Layer 7 of a small transformer language model trained on English Wikipedia (12 layers, counted from 0, width 96).
A neuron's activation on a vector x is GELU(weights . x + bias), where the dot is the dot product.

Input weights of the MLP neurons that the questions are about. A number n stands for (n - 500) times 0.00066.
n59 (bias -0.100): 556 523 574 433 379 496 381 528 548 783 516 520 559 496 621 345 609 570 565 606 504 693 337 455 606 26 650 488 382 492 731 576 339 281 623 307 437 386 589 274 733 733 398 241 451 520 452 496 443 432 365 476 605 468 280 485 380 698 531 475 358 462 608 581 214 637 369 720 512 546 565 572 465 637 504 633 525 155 528 622 596 520 422 565 414 542 650 630 475 508 426 330 520 308 489 624
n92 (bias -0.172): 374 706 738 337 391 352 504 422 556 737 618 652 604 526 567 316 382 589 504 614 286 220 550 585 589 476 466 521 589 461 526 349 704 325 462 411 328 438 535 214 504 491 322 563 381 654 629 356 492 466 500 457 902 347 383 614 375 504 529 433 547 385 730 557 689 675 526 471 513 265 530 487 631 644 694 527 522 500 538 527 539 836 874 843 271 459 591 305 349 412 434 373 436 357 516 322
n123 (bias -0.082): 276 632 401 235 606 497 564 504 398 511 339 452 334 481 486 427 450 701 485 397 657 581 383 628 374 447 203 840 656 591 447 594 326 500 343 438 508 416 576 394 657 485 607 610 400 454 639 626 500 327 438 526 691 370 470 500 515 496 471 391 664 399 553 477 550 437 485 733 527 478 477 542 607 572 701 676 656 532 730 405 357 580 608 658 419 396 659 504 407 355 716 412 635 351 514 224
n133 (bias -0.080): 359 616 571 413 500 487 368 380 724 651 447 651 375 650 632 360 525 734 468 428 500 540 745 464 597 371 659 190 521 525 536 440 479 447 528 529 482 296 606 500 582 245 679 350 349 643 451 493 493 458 283 373 424 461 493 370 548 571 550 507 490 312 535 525 329 511 697 503 615 406 241 493 555 429 687 635 453 544 506 662 633 546 615 611 404 634 584 514 439 550 450 600 312 609 430 453
n148 (bias -0.073): 416 670 504 572 415 540 579 577 656 811 548 685 374 482 719 412 415 575 320 514 453 425 574 208 479 275 672 611 475 423 588 337 463 518 428 571 275 408 756 599 391 738 582 428 381 418 391 592 514 576 553 620 598 474 529 565 532 353 490 601 622 302 551 648 486 534 337 412 374 483 277 562 507 478 446 613 369 301 355 515 464 676 589 659 696 465 507 464 608 622 433 323 677 500 486 361
n163 (bias -0.050): 402 632 450 579 611 346 524 496 451 555 370 442 427 455 598 470 641 454 461 558 641 504 423 636 534 392 339 457 414 227 366 545 584 616 572 396 453 376 587 581 665 230 667 496 553 560 472 465 530 306 644 657 431 310 375 451 426 591 649 360 562 541 559 695 659 633 234 339 518 563 539 549 592 328 386 356 608 474 615 474 718 388 415 677 408 639 373 609 611 585 322 468 562 596 520 303
n170 (bias -0.124): 472 740 424 345 386 678 574 504 816 422 377 511 295 585 596 371 361 496 247 431 651 291 519 435 477 496 492 477 408 429 417 371 413 306 454 456 183 456 469 336 473 556 312 520 504 552 484 310 496 332 670 496 585 627 571 722 455 520 646 415 624 475 480 608 604 472 704 485 432 422 587 602 650 460 526 735 383 410 568 328 827 974 676 612 627 414 410 619 464 508 520 560 512 500 560 512
n182 (bias -0.099): 117 479 405 200 446 516 597 758 474 896 370 692 554 678 547 603 457 399 513 492 504 412 479 557 353 416 521 615 504 526 223 653 483 448 382 381 410 352 401 629 591 531 605 331 356 487 398 950 622 368 380 342 446 504 710 375 409 573 451 522 344 213 620 700 480 518 413 706 531 329 603 513 521 690 436 553 747 522 485 375 611 431 295 674 538 394 422 450 491 660 452 478 814 226 472 385
n217 (bias -0.058): 556 436 609 444 535 482 343 573 408 605 443 429 531 405 551 497 386 507 510 636 706 527 455 589 610 395 311 525 370 447 293 382 566 597 507 408 531 503 327 478 651 676 623 431 227 446 556 553 576 388 503 705 527 313 404 512 621 613 535 555 591 726 788 681 346 455 386 535 658 396 450 550 558 537 481 305 684 503 454 458 526 383 513 537 335 462 386 646 439 587 429 440 618 303 629 551
n269 (bias -0.033): 410 434 576 312 451 566 607 435 532 436 773 630 455 496 624 510 743 500 569 518 386 614 347 400 620 456 482 493 514 633 300 296 478 136 184 733 330 511 388 476 416 662 511 444 533 485 375 493 456 468 438 439 630 358 234 568 465 569 435 593 433 523 352 566 572 712 522 483 723 476 543 655 542 424 577 571 489 202 478 421 429 623 515 522 493 493 590 687 537 656 427 485 607 354 357 622
n313 (bias -0.084): 556 515 591 315 475 469 455 557 395 601 333 394 426 400 558 478 455 435 413 665 433 550 482 608 581 613 235 468 378 334 515 563 380 492 604 354 496 363 447 416 409 634 805 340 531 523 694 284 714 328 236 631 473 341 283 691 558 492 436 496 744 188 827 565 571 558 458 670 489 507 560 587 559 602 636 640 562 590 526 598 422 542 397 721 419 371 561 518 527 614 469 542 556 560 315 651

Each question shows a token from some text and the vector x that enters the MLP there. A number n stands for (n - 500) times 0.014.

" there": 558 556 257 583 556 550 364 500 364 531 422 402 623 429 476 539 413 349 554 319 504 589 652 419 411 436 546 506 638 483 761 635 558 484 670 307 667 685 369 512 339 417 457 677 639 395 508 430 423 501 503 600 387 448 521 484 583 627 377 398 499 711 450 579 536 498 381 425 339 565 579 447 462 491 381 453 654 497 497 771 715 576 627 581 434 433 660 536 257 479 570 450 484 433 385 522
The two highest activations, in order: n163, n59

" a": 512 382 550 590 547 635 475 278 487 537 477 587 477 631 458 536 437 514 449 242 525 361 534 475 493 423 553 605 640 422 666 534 429 322 700 497 487 378 585 547 354 562 575 578 581 510 510 498 576 574 413 558 434 453 725 495 474 558 452 567 446 509 401 512 411 379 390 645 394 639 673 331 365 530 452 449 91 426 325 621 641 522 338 601 595 664 549 482 416 507 575 574 700 396 466 584
The three highest activations, in order: n148, n59, n182

" s": 408 505 481 444 615 557 464 643 429 722 569 391 558 396 405 688 352 353 450 459 592 449 451 540 234 706 464 392 598 678 482 529 621 397 510 381 581 581 547 536 494 549 608 351 665 484 515 475 568 689 472 445 489 464 657 477 528 535 287 683 408 509 419 567 605 534 442 654 459 581 587 286 376 473 553 640 342 570 458 437 501 419 471 421 556 534 481 581 111 280 629 482 625 474 482 488
Which neuron lights up most? n182

"er": 556 437 455 673 446 540 592 420 406 561 495 621 703 665 394 556 445 599 420 557 529 426 480 546 536 517 420 569 579 553 484 565 625 654 568 453 437 581 530 395 480 499 398 472 518 424 355 573 290 615 502 498 398 467 589 438 483 335 296 672 441 537 464 451 554 482 430 515 306 912 698 320 534 385 491 516 396 526 278 537 513 455 563 651 508 663 372 467 283 562 506 480 503 739 576 357
Which neuron fires most, and how strongly? n148, at about 0.14

"w": 588 516 486 741 600 459 706 514 462 461 533 550 448 364 552 641 459 418 357 282 562 283 369 461 401 638 473 500 673 575 548 616 371 508 423 641 470 363 615 326 618 449 606 346 579 395 395 368 345 601 584 563 470 536 569 543 383 521 468 535 619 710 291 609 588 370 491 438 457 780 393 494 507 545 435 515 527 538 421 553 680 381 340 660 536 462 401 501 461 295 500 538 602 546 478 640
The two highest activations, in order: n163, n170

" m": 510 563 380 533 607 570 402 552 467 392 673 519 407 578 452 693 521 358 465 440 592 458 487 589 397 754 520 516 457 545 644 551 611 436 529 462 569 512 557 625 617 560 488 554 676 526 509 485 589 636 546 561 403 405 693 432 442 601 169 345 714 509 422 518 520 437 424 739 455 523 425 332 531 529 409 483 342 572 513 287 318 441 523 425 423 315 438 563 349 311 543 366 468 552 442 640
Which neuron lights up most? n123

"ended": 595 369 454 635 572 586 553 626 422 525 443 535 564 590 459 610 523 466 457 159 418 664 549 399 421 445 535 486 470 404 556 283 704 564 597 658 573 357 504 374 512 431 650 414 572 544 356 460 488 275 507 570 386 413 487 504 455 446 474 516 564 461 454 581 482 444 444 465 545 755 525 575 418 340 604 346 446 500 394 813 608 533 536 627 478 508 388 550 229 442 534 446 624 678 529 814
Which neuron lights up most? n163

"og": 474 420 435 639 511 418 379 428 433 713 557 511 512 482 469 652 495 386 431 453 539 567 426 507 527 627 406 507 546 603 488 607 592 761 535 497 725 338 328 430 524 513 437 340 672 352 414 581 397 660 424 557 363 448 662 429 410 423 252 569 503 600 436 441 736 432 520 547 646 636 679 467 377 597 454 365 553 529 309 478 438 466 552 284 488 425 433 565 608 630 454 480 544 714 535 617
The two highest activations, in order: n182, n217

" y": 396 617 480 466 530 430 625 252 586 384 512 386 442 519 507 510 454 373 356 342 617 496 516 454 245 574 502 533 703 507 444 508 728 359 570 546 537 613 612 546 458 632 490 620 801 404 581 631 504 411 491 662 458 572 454 591 381 545 366 715 567 411 461 651 482 408 582 574 569 571 645 270 294 429 460 351 544 518 365 502 389 455 473 408 473 523 540 584 313 479 595 500 706 613 357 499
Which neuron lights up most? n123

" char": 725 557 613 388 539 616 367 441 596 499 667 530 563 548 457 413 484 400 439 443 612 313 509 443 397 491 466 548 588 577 422 586 602 465 413 368 766 719 499 587 589 547 479 595 637 600 374 404 263 398 503 444 547 431 403 473 475 567 248 758 462 479 397 439 525 519 340 606 480 760 542 508 484 576 334 423 493 476 271 449 553 437 591 522 416 446 457 605 303 509 684 444 579 474 615 616
The three highest activations, in order: n269, n217, n59

"st": 706 433 589 547 327 540 573 471 548 540 420 557 677 462 420 537 536 577 541 239 418 571 598 551 456 635 334 599 570 544 416 472 376 469 690 448 447 303 514 396 506 509 398 551 628 437 468 237 469 573 400 456 485 483 457 511 523 493 550 567 529 605 400 385 553 348 865 369 570 714 573 380 605 605 375 339 445 513 298 398 615 534 434 646 498 510 441 672 510 396 640 455 457 662 550 566
Which neuron fires most, and how strongly? n170, at about 1.1

"e": 543 399 490 579 657 572 659 346 410 514 475 233 635 475 451 500 334 422 462 538 581 395 415 513 426 782 492 569 678 315 519 481 714 648 595 428 401 428 388 492 453 401 672 479 505 575 606 410 420 552 538 590 468 595 432 470 340 399 579 500 619 743 453 564 533 363 579 466 237 583 470 474 440 326 431 410 457 619 321 691 597 382 370 528 603 531 491 452 431 518 529 521 579 646 437 742
Which neuron lights up most? n163